Layer 6 of a small transformer language model trained on English Wikipedia (10 layers, counted from 0, width 96).
Take only the direct path to the model's output, skipping the later layers: a vector added to the residual stream pushes a token's score in proportion to its dot product with that token's output vector.

Output vectors of the tokens that the questions are about. A number n stands for (n - 128) times 0.019.
" scoring": 169, 179, 169, 133, 118, 148, 115, 144, 142, 85, 110, 187, 168, 177, 111, 142, 138, 152, 100, 127, 151, 147, 142, 121, 113, 136, 155, 99, 98, 136, 137, 141, 146, 156, 146, 109, 118, 102, 127, 122, 133, 120, 120, 135, 121, 112, 122, 111, 123, 84, 111, 112, 123, 132, 124, 111, 146, 154, 137, 129, 152, 121, 151, 108, 76, 174, 127, 134, 155, 123, 107, 120, 140, 123, 101, 137, 148, 139, 151, 125, 111, 156, 111, 123, 188, 146, 133, 132, 110, 81, 134, 138, 100, 142, 123, 152
"onia": 133, 93, 150, 133, 97, 144, 115, 99, 129, 149, 133, 167, 164, 141, 147, 130, 161, 150, 127, 113, 143, 125, 105, 127, 103, 70, 130, 114, 121, 85, 150, 101, 85, 131, 140, 125, 135, 67, 165, 138, 136, 125, 164, 159, 116, 162, 189, 146, 118, 125, 130, 81, 116, 106, 150, 140, 114, 163, 201, 95, 146, 124, 149, 104, 119, 126, 127, 168, 136, 157, 124, 89, 101, 136, 93, 151, 109, 127, 131, 99, 146, 121, 119, 135, 114, 164, 96, 120, 133, 112, 116, 165, 97, 153, 107, 131
")===": 167, 135, 156, 151, 121, 143, 113, 157, 137, 89, 72, 247, 130, 160, 111, 91, 110, 196, 113, 109, 127, 146, 187, 153, 132, 108, 105, 79, 109, 65, 115, 105, 125, 173, 156, 148, 183, 84, 101, 99, 111, 151, 160, 129, 134, 186, 165, 137, 122, 50, 114, 86, 123, 119, 121, 135, 131, 142, 158, 150, 141, 50, 134, 106, 96, 195, 121, 192, 113, 90, 114, 95, 178, 145, 140, 107, 149, 135, 138, 131, 161, 125, 99, 132, 154, 117, 147, 148, 116, 95, 122, 103, 141, 137, 94, 112
" to": 121, 108, 116, 111, 160, 144, 138, 116, 132, 144, 146, 112, 135, 104, 148, 158, 113, 148, 146, 99, 133, 119, 102, 112, 120, 130, 145, 130, 105, 149, 115, 95, 145, 147, 120, 117, 157, 119, 139, 128, 138, 173, 117, 128, 130, 101, 104, 97, 98, 115, 120, 99, 146, 121, 112, 116, 94, 161, 118, 148, 147, 118, 161, 134, 146, 119, 122, 131, 114, 123, 134, 137, 110, 128, 133, 118, 106, 116, 129, 148, 97, 116, 108, 186, 131, 125, 163, 118, 104, 129, 127, 154, 138, 103, 135, 111
"|---": 181, 146, 196, 155, 111, 114, 115, 140, 144, 66, 75, 236, 164, 207, 132, 68, 102, 191, 74, 112, 207, 199, 117, 178, 141, 35, 137, 76, 91, 79, 189, 128, 140, 115, 171, 106, 207, 87, 102, 185, 93, 106, 92, 178, 78, 204, 180, 128, 141, 79, 87, 73, 86, 160, 148, 147, 192, 123, 211, 171, 163, 67, 195, 104, 68, 185, 49, 215, 162, 164, 97, 33, 182, 167, 68, 162, 197, 171, 194, 122, 134, 151, 86, 95, 204, 141, 157, 182, 73, 75, 159, 132, 90, 168, 62, 175
"”": 147, 105, 106, 149, 112, 164, 144, 112, 166, 101, 91, 176, 105, 168, 164, 130, 84, 139, 97, 104, 159, 144, 59, 153, 198, 118, 119, 79, 142, 107, 136, 115, 151, 78, 151, 132, 123, 79, 109, 175, 64, 121, 132, 139, 120, 148, 150, 136, 133, 96, 86, 124, 103, 156, 189, 172, 119, 137, 190, 138, 146, 79, 205, 89, 90, 161, 83, 122, 159, 95, 120, 115, 145, 134, 165, 147, 175, 124, 149, 77, 133, 105, 123, 120, 163, 122, 119, 203, 84, 48, 149, 94, 148, 158, 97, 129
"reek": 123, 121, 139, 107, 135, 141, 109, 131, 101, 79, 105, 167, 147, 111, 138, 123, 134, 173, 94, 172, 151, 140, 139, 162, 164, 117, 150, 107, 100, 84, 154, 140, 132, 83, 105, 100, 122, 89, 138, 142, 122, 134, 167, 137, 100, 188, 160, 126, 154, 97, 91, 95, 107, 158, 90, 153, 131, 144, 162, 153, 116, 103, 109, 103, 120, 148, 121, 117, 113, 125, 136, 78, 121, 150, 107, 141, 140, 151, 131, 139, 111, 182, 105, 151, 116, 161, 124, 138, 76, 119, 151, 82, 129, 150, 107, 176
"-": 90, 129, 132, 152, 150, 121, 104, 153, 102, 145, 156, 85, 145, 122, 112, 155, 147, 102, 146, 124, 98, 107, 100, 112, 144, 112, 124, 138, 155, 143, 116, 118, 174, 151, 118, 142, 110, 162, 130, 129, 154, 149, 108, 108, 122, 101, 99, 104, 128, 102, 161, 119, 144, 110, 137, 125, 106, 95, 104, 120, 110, 139, 155, 126, 167, 149, 135, 97, 99, 110, 144, 130, 133, 124, 91, 125, 100, 104, 118, 116, 121, 126, 100, 129, 107, 95, 141, 110, 144, 151, 116, 146, 135, 115, 139, 103
" II": 134, 112, 120, 113, 149, 139, 110, 131, 111, 120, 128, 122, 135, 142, 98, 101, 135, 129, 144, 156, 149, 137, 143, 127, 142, 118, 136, 115, 105, 131, 146, 136, 137, 135, 100, 131, 145, 103, 133, 164, 143, 120, 144, 147, 123, 144, 115, 122, 146, 127, 136, 121, 126, 106, 102, 141, 135, 109, 160, 106, 125, 130, 171, 130, 132, 147, 110, 143, 159, 110, 147, 127, 129, 138, 152, 152, 124, 125, 138, 128, 128, 160, 133, 101, 126, 133, 168, 135, 113, 136, 118, 128, 128, 152, 123, 142
" began": 144, 106, 129, 129, 142, 137, 147, 134, 136, 148, 119, 177, 149, 125, 156, 121, 161, 142, 116, 125, 128, 141, 125, 138, 117, 80, 121, 85, 112, 127, 143, 96, 145, 134, 116, 106, 120, 123, 121, 124, 149, 126, 115, 161, 102, 118, 115, 113, 91, 122, 112, 137, 135, 130, 91, 109, 123, 92, 151, 141, 130, 110, 147, 124, 113, 155, 105, 157, 131, 139, 103, 121, 158, 129, 137, 124, 126, 172, 137, 124, 154, 124, 154, 124, 157, 125, 168, 131, 98, 93, 132, 108, 159, 141, 146, 129
" would": 149, 108, 115, 124, 128, 142, 161, 150, 145, 102, 105, 151, 137, 135, 124, 147, 130, 137, 123, 118, 132, 134, 163, 146, 153, 109, 104, 89, 85, 133, 138, 88, 163, 116, 123, 101, 157, 132, 136, 118, 146, 126, 108, 146, 115, 119, 135, 95, 100, 123, 96, 141, 132, 136, 118, 106, 109, 123, 160, 166, 120, 118, 136, 146, 119, 174, 119, 158, 129, 116, 94, 127, 152, 136, 151, 140, 130, 131, 136, 144, 154, 105, 167, 127, 154, 125, 165, 140, 97, 100, 128, 126, 138, 147, 138, 97
"\n": 116, 103, 112, 123, 121, 95, 132, 106, 114, 134, 142, 121, 118, 119, 182, 111, 123, 137, 131, 144, 114, 132, 63, 129, 99, 143, 101, 143, 161, 141, 101, 98, 105, 132, 155, 133, 109, 153, 82, 124, 146, 109, 150, 123, 158, 145, 133, 125, 146, 112, 143, 139, 152, 101, 153, 103, 153, 138, 124, 73, 115, 170, 177, 95, 104, 93, 121, 116, 118, 104, 107, 137, 129, 101, 159, 133, 119, 135, 126, 129, 116, 125, 106, 129, 118, 110, 157, 116, 147, 113, 122, 133, 144, 126, 146, 124
")": 129, 118, 94, 135, 141, 133, 121, 159, 127, 132, 95, 140, 97, 172, 140, 146, 102, 136, 137, 103, 90, 124, 167, 105, 157, 136, 94, 120, 143, 80, 86, 118, 151, 129, 135, 136, 159, 125, 111, 95, 106, 132, 152, 111, 143, 154, 124, 107, 115, 108, 133, 129, 144, 124, 136, 152, 101, 141, 169, 112, 123, 92, 136, 149, 116, 140, 130, 131, 93, 88, 130, 117, 137, 122, 170, 120, 104, 103, 126, 138, 141, 121, 109, 155, 107, 102, 146, 134, 130, 104, 119, 120, 127, 152, 118, 114
")\"": 163, 116, 150, 158, 141, 163, 110, 138, 148, 133, 57, 194, 99, 182, 140, 117, 131, 169, 120, 111, 167, 148, 162, 130, 164, 96, 124, 113, 110, 83, 116, 149, 126, 135, 153, 139, 191, 68, 87, 119, 60, 121, 144, 128, 125, 173, 166, 113, 140, 126, 105, 103, 120, 144, 217, 183, 121, 117, 185, 124, 128, 43, 175, 98, 94, 171, 103, 131, 105, 102, 147, 92, 141, 141, 101, 138, 139, 109, 146, 83, 81, 121, 110, 121, 154, 132, 157, 185, 119, 78, 138, 112, 103, 153, 91, 148

Output weights of attention head 2. The head adds the sum of these rows, row i times number i of z. A number n stands for (n - 128) times 0.0012.
o0: 119, 122, 132, 123, 126, 121, 163, 138, 154, 167, 169, 128, 141, 66, 148, 153, 166, 148, 137, 107, 130, 120, 161, 133, 102, 118, 141, 113, 137, 118, 133, 126, 78, 105, 126, 153, 127, 169, 116, 152, 147, 64, 129, 129, 85, 159, 152, 172, 202, 132, 153, 105, 99, 122, 105, 122, 148, 82, 98, 126, 125, 115, 73, 126, 168, 140, 145, 109, 116, 136, 139, 121, 139, 130, 71, 138, 138, 137, 110, 125, 135, 158, 170, 90, 136, 129, 154, 84, 97, 136, 137, 113, 179, 82, 132, 154
o1: 119, 98, 124, 128, 134, 180, 109, 125, 91, 69, 107, 161, 126, 170, 138, 114, 143, 117, 150, 99, 176, 45, 167, 143, 93, 105, 102, 128, 159, 71, 52, 154, 119, 155, 111, 172, 134, 130, 126, 137, 97, 70, 52, 122, 141, 121, 135, 102, 165, 147, 136, 87, 129, 149, 140, 180, 134, 135, 118, 132, 134, 102, 96, 122, 113, 188, 111, 130, 87, 162, 148, 214, 125, 121, 135, 94, 124, 95, 99, 140, 66, 105, 180, 92, 139, 137, 141, 94, 150, 131, 139, 104, 123, 130, 152, 132
o2: 167, 111, 141, 131, 142, 198, 102, 138, 114, 127, 101, 146, 87, 117, 92, 138, 128, 101, 183, 153, 113, 94, 234, 107, 201, 145, 133, 101, 57, 102, 151, 91, 180, 149, 129, 176, 128, 110, 126, 107, 90, 132, 190, 79, 126, 141, 130, 127, 144, 114, 110, 111, 147, 143, 165, 168, 111, 159, 214, 126, 121, 94, 73, 195, 148, 147, 143, 127, 117, 130, 147, 141, 143, 114, 137, 113, 84, 113, 126, 135, 166, 122, 120, 93, 115, 162, 82, 152, 139, 147, 76, 110, 92, 127, 154, 143
o3: 127, 118, 124, 123, 95, 94, 127, 100, 83, 188, 111, 117, 124, 124, 158, 144, 90, 88, 149, 128, 144, 158, 118, 137, 114, 145, 103, 144, 92, 130, 156, 83, 142, 144, 189, 56, 149, 112, 130, 169, 106, 149, 123, 155, 143, 159, 175, 160, 83, 147, 113, 148, 118, 157, 106, 105, 116, 114, 136, 108, 97, 173, 96, 138, 143, 81, 96, 105, 98, 165, 155, 206, 133, 126, 186, 125, 98, 136, 144, 146, 123, 108, 161, 125, 72, 105, 156, 128, 143, 141, 164, 109, 70, 174, 126, 196
o4: 127, 82, 157, 128, 140, 106, 92, 52, 98, 179, 162, 159, 163, 97, 67, 118, 115, 162, 111, 143, 164, 88, 63, 128, 129, 78, 153, 112, 139, 167, 85, 93, 107, 106, 125, 117, 99, 179, 122, 140, 134, 105, 172, 167, 149, 70, 94, 100, 112, 146, 177, 179, 155, 181, 110, 77, 188, 145, 132, 124, 100, 211, 154, 137, 130, 156, 113, 129, 151, 172, 162, 135, 161, 133, 102, 131, 90, 161, 131, 96, 106, 104, 174, 104, 135, 160, 120, 170, 126, 141, 128, 112, 186, 108, 152, 112
o5: 127, 104, 70, 169, 105, 157, 109, 81, 130, 164, 79, 134, 56, 114, 145, 123, 132, 135, 130, 113, 130, 149, 87, 97, 121, 152, 29, 94, 130, 124, 78, 95, 136, 132, 128, 170, 94, 152, 87, 93, 68, 156, 141, 113, 189, 152, 119, 113, 133, 170, 80, 161, 173, 106, 136, 170, 80, 151, 136, 116, 137, 86, 148, 97, 126, 120, 153, 74, 121, 101, 132, 114, 123, 81, 139, 95, 74, 71, 122, 62, 135, 120, 86, 127, 88, 142, 125, 161, 150, 151, 87, 129, 118, 117, 127, 117
o6: 116, 108, 128, 133, 149, 143, 107, 128, 129, 152, 115, 105, 136, 149, 195, 152, 120, 208, 111, 95, 107, 196, 174, 156, 135, 84, 122, 169, 92, 122, 150, 151, 68, 146, 124, 151, 143, 138, 71, 142, 101, 119, 158, 101, 154, 175, 90, 166, 133, 106, 80, 147, 95, 109, 171, 146, 106, 94, 200, 117, 106, 100, 88, 132, 124, 127, 124, 98, 100, 116, 95, 114, 132, 143, 123, 138, 136, 177, 132, 99, 128, 80, 151, 142, 156, 85, 148, 112, 124, 145, 144, 121, 150, 138, 128, 144
o7: 99, 86, 65, 120, 120, 146, 154, 186, 84, 129, 142, 122, 152, 93, 140, 190, 139, 91, 175, 137, 185, 104, 142, 129, 137, 132, 127, 174, 82, 153, 112, 175, 90, 145, 122, 175, 120, 118, 140, 129, 179, 95, 146, 168, 113, 105, 107, 120, 124, 166, 122, 152, 86, 138, 134, 116, 113, 153, 75, 161, 119, 163, 122, 157, 127, 112, 159, 165, 148, 197, 134, 121, 81, 112, 135, 140, 105, 83, 130, 157, 103, 98, 167, 123, 156, 135, 109, 79, 195, 207, 152, 131, 104, 127, 135, 95
o8: 169, 102, 92, 121, 160, 122, 61, 180, 124, 154, 106, 88, 94, 147, 115, 128, 173, 133, 145, 99, 165, 131, 151, 114, 166, 142, 114, 181, 92, 162, 138, 170, 94, 135, 161, 136, 162, 95, 91, 133, 124, 169, 149, 120, 135, 159, 176, 143, 127, 98, 183, 132, 75, 146, 136, 139, 106, 101, 109, 79, 128, 127, 126, 133, 120, 85, 124, 105, 152, 169, 203, 191, 143, 173, 137, 161, 102, 88, 142, 168, 129, 131, 104, 143, 132, 92, 147, 139, 155, 87, 140, 96, 83, 148, 62, 101
o9: 122, 137, 121, 98, 98, 133, 148, 142, 125, 125, 173, 159, 115, 95, 162, 128, 102, 167, 119, 118, 137, 87, 86, 132, 149, 183, 171, 125, 131, 125, 110, 137, 115, 132, 142, 228, 80, 92, 125, 156, 134, 144, 136, 153, 150, 124, 78, 149, 143, 129, 190, 155, 125, 107, 155, 88, 117, 128, 90, 119, 108, 143, 120, 107, 198, 92, 134, 129, 148, 130, 150, 185, 168, 98, 126, 107, 171, 127, 72, 124, 129, 126, 106, 125, 138, 52, 121, 151, 89, 112, 121, 147, 136, 146, 142, 86
o10: 159, 153, 136, 161, 109, 139, 110, 95, 65, 86, 86, 150, 133, 105, 92, 142, 124, 120, 105, 136, 133, 86, 71, 115, 129, 102, 163, 97, 136, 149, 165, 127, 160, 161, 133, 117, 169, 111, 160, 146, 110, 101, 105, 142, 130, 113, 158, 98, 113, 88, 155, 122, 125, 107, 117, 143, 144, 133, 82, 79, 180, 132, 124, 115, 86, 125, 78, 147, 136, 139, 161, 105, 100, 116, 144, 155, 159, 96, 69, 89, 120, 149, 98, 138, 144, 126, 101, 115, 95, 116, 98, 143, 108, 133, 167, 181
o11: 168, 120, 151, 167, 119, 70, 153, 117, 82, 101, 153, 193, 136, 97, 143, 114, 129, 116, 114, 110, 220, 138, 74, 139, 116, 146, 140, 140, 157, 132, 168, 138, 75, 181, 155, 184, 142, 125, 96, 140, 165, 80, 73, 76, 129, 156, 157, 149, 172, 177, 142, 126, 169, 152, 165, 109, 158, 150, 112, 136, 83, 111, 147, 135, 154, 118, 113, 135, 148, 173, 102, 129, 124, 160, 59, 123, 164, 118, 174, 105, 102, 133, 116, 98, 167, 154, 112, 102, 152, 127, 125, 128, 97, 95, 160, 147
o12: 110, 120, 112, 157, 99, 160, 134, 102, 139, 112, 133, 157, 143, 140, 110, 174, 125, 149, 122, 156, 124, 126, 155, 117, 99, 140, 106, 117, 132, 186, 189, 61, 135, 148, 134, 132, 164, 149, 137, 105, 179, 136, 118, 126, 97, 123, 123, 105, 61, 128, 86, 184, 191, 144, 61, 30, 133, 116, 119, 157, 106, 193, 108, 130, 161, 132, 121, 190, 173, 122, 110, 161, 173, 108, 146, 146, 139, 118, 153, 118, 76, 126, 157, 108, 126, 163, 161, 112, 74, 103, 113, 130, 108, 150, 102, 84
o13: 152, 128, 93, 127, 178, 102, 132, 148, 84, 111, 158, 169, 143, 160, 84, 86, 100, 113, 127, 136, 115, 198, 137, 122, 125, 138, 94, 143, 169, 117, 88, 128, 133, 132, 163, 85, 153, 217, 88, 110, 118, 139, 90, 123, 141, 126, 103, 103, 130, 155, 130, 151, 134, 157, 123, 120, 174, 103, 125, 125, 61, 121, 107, 125, 93, 127, 64, 131, 74, 107, 101, 134, 139, 118, 188, 113, 101, 99, 134, 130, 154, 158, 173, 129, 131, 115, 114, 144, 110, 79, 134, 154, 140, 118, 199, 81
o14: 176, 109, 106, 83, 62, 82, 189, 100, 165, 86, 113, 109, 114, 127, 129, 126, 124, 165, 149, 109, 168, 114, 145, 110, 118, 145, 150, 103, 147, 133, 100, 88, 121, 162, 145, 162, 82, 103, 124, 147, 92, 128, 143, 113, 144, 121, 148, 143, 152, 102, 101, 199, 40, 114, 123, 129, 131, 107, 117, 109, 111, 110, 124, 139, 132, 144, 143, 130, 127, 59, 127, 102, 111, 165, 126, 103, 141, 118, 159, 110, 109, 94, 110, 141, 98, 101, 161, 147, 123, 95, 155, 141, 109, 151, 139, 136
o15: 138, 74, 84, 185, 119, 128, 147, 93, 96, 104, 153, 174, 142, 119, 122, 108, 110, 113, 150, 149, 112, 138, 110, 125, 99, 120, 119, 147, 119, 174, 115, 81, 81, 122, 118, 152, 155, 141, 101, 158, 124, 126, 167, 109, 131, 117, 146, 136, 123, 164, 136, 150, 108, 108, 162, 158, 136, 100, 102, 142, 113, 133, 137, 107, 141, 95, 78, 103, 174, 152, 129, 105, 115, 102, 168, 118, 125, 158, 173, 152, 72, 131, 114, 174, 146, 113, 132, 201, 95, 154, 175, 101, 136, 134, 127, 114
o16: 97, 140, 133, 132, 115, 126, 118, 101, 94, 179, 199, 57, 98, 76, 139, 140, 116, 126, 102, 158, 145, 166, 129, 158, 68, 151, 147, 201, 94, 181, 172, 173, 124, 110, 168, 81, 135, 150, 205, 140, 127, 155, 140, 85, 164, 86, 109, 153, 114, 105, 176, 111, 109, 138, 119, 79, 132, 147, 124, 159, 117, 189, 94, 104, 110, 114, 124, 125, 131, 116, 148, 197, 85, 143, 90, 109, 131, 93, 87, 138, 120, 73, 132, 151, 109, 155, 213, 174, 153, 101, 115, 146, 120, 131, 132, 123
o17: 92, 138, 67, 167, 97, 126, 146, 164, 131, 136, 115, 102, 128, 89, 114, 178, 103, 125, 117, 105, 137, 156, 160, 119, 150, 119, 77, 110, 134, 97, 107, 116, 171, 129, 160, 124, 127, 85, 161, 133, 101, 134, 177, 143, 124, 122, 128, 52, 103, 140, 160, 149, 146, 142, 140, 124, 143, 122, 143, 144, 109, 111, 55, 157, 98, 173, 108, 129, 105, 150, 130, 133, 127, 129, 176, 113, 180, 170, 173, 86, 160, 142, 169, 154, 144, 147, 215, 107, 101, 122, 122, 107, 113, 182, 141, 136
o18: 118, 130, 92, 108, 104, 156, 126, 135, 184, 109, 124, 128, 93, 132, 37, 152, 84, 165, 144, 123, 134, 161, 113, 136, 145, 107, 158, 125, 135, 135, 153, 126, 110, 136, 155, 130, 155, 119, 155, 143, 89, 138, 129, 121, 114, 100, 142, 145, 138, 137, 113, 142, 91, 172, 118, 159, 105, 121, 132, 185, 170, 55, 106, 171, 192, 127, 135, 167, 111, 201, 141, 80, 168, 144, 105, 127, 119, 96, 137, 107, 77, 73, 129, 73, 130, 122, 91, 110, 102, 125, 108, 108, 170, 121, 125, 95
o19: 103, 118, 79, 86, 127, 141, 170, 128, 95, 89, 185, 190, 138, 135, 105, 82, 167, 123, 122, 73, 135, 67, 129, 117, 170, 108, 98, 93, 69, 116, 189, 138, 168, 143, 113, 108, 154, 89, 90, 88, 124, 129, 68, 102, 135, 92, 125, 81, 94, 192, 100, 139, 166, 126, 155, 78, 100, 128, 178, 128, 100, 130, 124, 114, 87, 161, 134, 166, 66, 170, 128, 96, 131, 130, 96, 95, 130, 135, 85, 74, 162, 175, 112, 151, 98, 146, 133, 112, 107, 134, 116, 162, 107, 140, 126, 143
o20: 124, 125, 92, 102, 138, 110, 145, 70, 112, 161, 89, 137, 137, 154, 120, 98, 169, 158, 137, 151, 144, 121, 138, 161, 101, 92, 130, 115, 110, 182, 106, 131, 124, 82, 105, 154, 130, 115, 124, 124, 79, 146, 140, 135, 138, 144, 105, 99, 125, 138, 110, 78, 171, 141, 135, 151, 136, 121, 141, 172, 171, 136, 141, 134, 99, 157, 132, 136, 94, 114, 147, 135, 160, 74, 161, 160, 147, 83, 57, 203, 96, 128, 115, 113, 130, 131, 163, 149, 144, 181, 98, 166, 84, 136, 137, 170
o21: 84, 83, 140, 106, 115, 191, 119, 151, 122, 145, 108, 154, 147, 102, 131, 124, 156, 190, 118, 130, 108, 142, 116, 170, 159, 142, 99, 136, 111, 124, 138, 137, 144, 108, 134, 95, 133, 151, 120, 118, 153, 121, 115, 174, 61, 155, 130, 72, 135, 124, 39, 82, 131, 123, 143, 163, 91, 92, 91, 141, 121, 75, 162, 117, 95, 124, 158, 97, 125, 104, 53, 116, 128, 133, 86, 137, 146, 99, 105, 102, 139, 134, 99, 122, 150, 120, 143, 155, 98, 97, 128, 160, 153, 120, 160, 127
o22: 117, 143, 163, 165, 120, 77, 120, 144, 94, 127, 101, 180, 145, 131, 112, 144, 125, 157, 144, 111, 158, 86, 248, 113, 97, 87, 123, 143, 70, 116, 99, 152, 150, 157, 163, 124, 163, 93, 113, 123, 107, 148, 175, 136, 93, 109, 139, 167, 127, 145, 107, 158, 176, 121, 133, 131, 90, 173, 148, 111, 102, 122, 116, 163, 145, 168, 163, 122, 131, 93, 162, 162, 119, 103, 106, 129, 128, 97, 83, 120, 200, 146, 112, 136, 122, 60, 181, 93, 135, 193, 137, 124, 164, 168, 132, 143
o23: 106, 94, 164, 136, 122, 154, 140, 72, 94, 102, 153, 123, 76, 173, 142, 117, 122, 126, 98, 137, 155, 62, 70, 130, 141, 136, 138, 119, 111, 160, 126, 89, 78, 115, 144, 172, 120, 189, 150, 153, 120, 155, 128, 133, 124, 80, 105, 174, 114, 134, 124, 149, 142, 117, 123, 163, 118, 134, 155, 195, 135, 95, 161, 147, 127, 148, 119, 124, 98, 80, 156, 173, 173, 131, 122, 170, 159, 118, 125, 88, 123, 123, 143, 167, 102, 136, 72, 123, 86, 163, 111, 137, 143, 139, 142, 89
o24: 151, 102, 132, 129, 137, 108, 121, 131, 97, 99, 127, 102, 120, 79, 111, 143, 108, 104, 137, 152, 127, 137, 154, 117, 120, 125, 156, 126, 87, 157, 177, 134, 139, 141, 105, 98, 138, 59, 191, 151, 102, 107, 73, 99, 130, 178, 124, 98, 95, 169, 86, 165, 101, 165, 58, 142, 146, 139, 118, 184, 134, 146, 50, 173, 177, 151, 147, 154, 139, 199, 102, 135, 113, 178, 110, 142, 118, 119, 146, 148, 190, 126, 196, 84, 136, 130, 149, 143, 110, 161, 133, 136, 169, 98, 138, 85
o25: 136, 124, 114, 125, 149, 186, 94, 104, 90, 147, 117, 120, 141, 122, 111, 184, 124, 101, 130, 110, 106, 142, 132, 129, 122, 100, 122, 161, 128, 113, 79, 165, 140, 79, 131, 140, 216, 99, 96, 62, 111, 93, 83, 164, 116, 120, 140, 76, 154, 152, 93, 161, 139, 114, 162, 146, 136, 131, 108, 108, 111, 123, 85, 136, 134, 137, 124, 119, 89, 170, 176, 109, 130, 153, 105, 133, 112, 77, 170, 122, 103, 114, 119, 127, 118, 115, 85, 176, 131, 116, 125, 152, 62, 144, 130, 112
o26: 158, 120, 141, 154, 149, 132, 129, 88, 116, 164, 137, 126, 122, 112, 148, 136, 113, 160, 178, 132, 175, 182, 117, 95, 91, 104, 158, 100, 134, 126, 132, 85, 144, 99, 145, 138, 88, 111, 118, 150, 122, 150, 71, 138, 133, 112, 108, 88, 105, 157, 127, 147, 133, 68, 132, 128, 129, 106, 129, 135, 124, 105, 118, 156, 179, 135, 131, 135, 137, 131, 90, 135, 79, 151, 144, 150, 124, 135, 133, 83, 96, 141, 88, 76, 158, 97, 164, 144, 52, 88, 147, 108, 130, 141, 143, 127
o27: 99, 113, 117, 142, 88, 64, 118, 155, 99, 145, 146, 110, 182, 115, 148, 74, 132, 132, 124, 141, 126, 148, 140, 151, 46, 64, 90, 154, 128, 135, 131, 97, 111, 134, 147, 166, 93, 146, 107, 127, 139, 113, 127, 127, 123, 35, 161, 114, 78, 127, 104, 121, 116, 128, 118, 45, 211, 66, 136, 141, 71, 202, 135, 111, 90, 112, 86, 139, 116, 151, 87, 181, 130, 134, 134, 119, 156, 158, 90, 64, 165, 151, 99, 140, 123, 171, 148, 134, 132, 122, 164, 148, 178, 120, 159, 117
o28: 87, 121, 82, 151, 96, 105, 148, 114, 120, 131, 136, 147, 150, 111, 162, 143, 108, 152, 126, 173, 105, 112, 80, 140, 161, 119, 116, 111, 145, 150, 144, 56, 172, 67, 129, 88, 98, 71, 80, 153, 72, 124, 149, 113, 154, 89, 160, 122, 161, 128, 181, 177, 216, 129, 202, 130, 106, 162, 173, 78, 132, 147, 152, 92, 105, 158, 143, 186, 131, 70, 77, 152, 131, 61, 134, 185, 98, 102, 142, 75, 166, 132, 150, 128, 121, 168, 169, 173, 139, 120, 91, 109, 183, 152, 201, 131
o29: 152, 117, 145, 138, 136, 194, 151, 97, 151, 120, 166, 118, 160, 112, 157, 141, 149, 137, 91, 169, 163, 145, 81, 102, 158, 95, 118, 115, 104, 144, 164, 152, 153, 135, 120, 157, 89, 106, 164, 152, 112, 99, 120, 141, 99, 102, 182, 131, 124, 103, 103, 147, 170, 164, 102, 153, 99, 154, 125, 145, 124, 128, 153, 161, 177, 95, 118, 99, 161, 137, 133, 183, 139, 127, 151, 141, 122, 104, 146, 140, 93, 155, 172, 146, 149, 107, 161, 121, 110, 95, 128, 124, 78, 126, 105, 115
o30: 137, 92, 156, 168, 136, 165, 97, 96, 148, 139, 128, 115, 95, 127, 128, 131, 101, 130, 154, 138, 128, 125, 148, 110, 162, 165, 102, 146, 145, 132, 86, 127, 149, 107, 141, 111, 145, 138, 146, 113, 95, 121, 106, 155, 105, 119, 121, 77, 93, 138, 138, 89, 94, 106, 114, 198, 182, 154, 112, 119, 151, 128, 177, 181, 100, 110, 115, 179, 83, 128, 125, 148, 118, 69, 98, 120, 130, 82, 108, 129, 99, 122, 90, 178, 106, 150, 103, 121, 142, 125, 127, 98, 142, 143, 132, 120
o31: 98, 98, 154, 99, 126, 113, 115, 109, 125, 70, 184, 42, 117, 101, 137, 70, 146, 67, 115, 123, 153, 163, 108, 115, 81, 119, 156, 156, 129, 159, 142, 142, 113, 151, 125, 71, 129, 145, 106, 142, 157, 173, 105, 181, 121, 138, 172, 177, 102, 129, 86, 114, 96, 105, 144, 109, 189, 119, 58, 107, 179, 172, 111, 120, 130, 63, 115, 102, 139, 160, 116, 125, 137, 121, 118, 188, 171, 137, 158, 194, 109, 117, 132, 76, 126, 170, 146, 134, 142, 117, 146, 147, 91, 147, 154, 125

Each question shows a token from some text and the vector z that the head gathered there. A number n stands for (n - 128) times 0.038.

" the": 131, 131, 137, 113, 120, 117, 113, 128, 92, 107, 136, 98, 146, 119, 122, 112, 141, 133, 118, 107, 154, 137, 151, 133, 160, 96, 115, 145, 157, 133, 138, 127
Which of these tokens does it push up most? " would"

"ound": 130, 129, 133, 108, 133, 111, 118, 128, 125, 115, 119, 98, 134, 141, 118, 123, 130, 110, 103, 113, 166, 140, 139, 141, 139, 121, 114, 118, 125, 124, 142, 140
Which of these tokens does it push up most? " II"

"f": 113, 134, 135, 136, 134, 164, 125, 116, 136, 134, 136, 97, 129, 128, 120, 106, 140, 119, 102, 112, 152, 113, 140, 129, 107, 114, 135, 127, 129, 121, 122, 120
Which of these tokens does it push up most? ")"

"mark": 113, 167, 130, 111, 111, 135, 110, 125, 155, 162, 160, 122, 140, 102, 138, 115, 120, 117, 85, 174, 172, 133, 135, 112, 92, 100, 118, 96, 120, 154, 132, 106
Which of these tokens does it push up most? ")\""

" She": 160, 127, 131, 123, 159, 101, 121, 141, 128, 119, 111, 119, 130, 137, 133, 118, 131, 144, 117, 153, 151, 147, 166, 111, 153, 102, 113, 150, 141, 117, 113, 113
Pushed down most: "”"

" B": 110, 101, 113, 118, 162, 142, 128, 121, 135, 73, 162, 53, 108, 113, 116, 103, 153, 138, 119, 121, 159, 140, 146, 119, 119, 139, 129, 132, 140, 105, 158, 148
Which two tokens does it push up most, strongest first? ")", " to"

" it": 139, 125, 138, 131, 143, 138, 122, 150, 109, 120, 130, 110, 137, 83, 124, 131, 136, 127, 92, 142, 141, 141, 137, 144, 130, 113, 113, 134, 146, 125, 133, 134
Which of these tokens does it push up most? "onia"

"es": 127, 137, 105, 134, 116, 139, 133, 110, 123, 108, 140, 114, 134, 135, 121, 113, 139, 129, 109, 114, 145, 124, 127, 143, 141, 118, 121, 117, 120, 124, 155, 131
Pushed down most: "onia"

" jun": 154, 141, 126, 102, 159, 116, 122, 146, 104, 146, 147, 128, 136, 102, 107, 123, 115, 105, 111, 130, 129, 135, 113, 156, 123, 126, 98, 127, 112, 131, 144, 114
Which of these tokens does it push up most? "-"

":": 145, 139, 111, 104, 166, 116, 134, 125, 95, 140, 114, 123, 132, 135, 112, 129, 131, 149, 111, 137, 142, 142, 128, 129, 121, 114, 119, 146, 158, 123, 121, 101
Which three tokens does it push up most, strongest first? " began", "\n", " would"

",": 123, 134, 118, 100, 111, 123, 103, 131, 119, 139, 137, 107, 137, 119, 134, 104, 129, 124, 109, 143, 153, 155, 146, 125, 123, 112, 93, 125, 124, 114, 135, 122
Which two tokens does it push up most, strongest first? ")===", " scoring"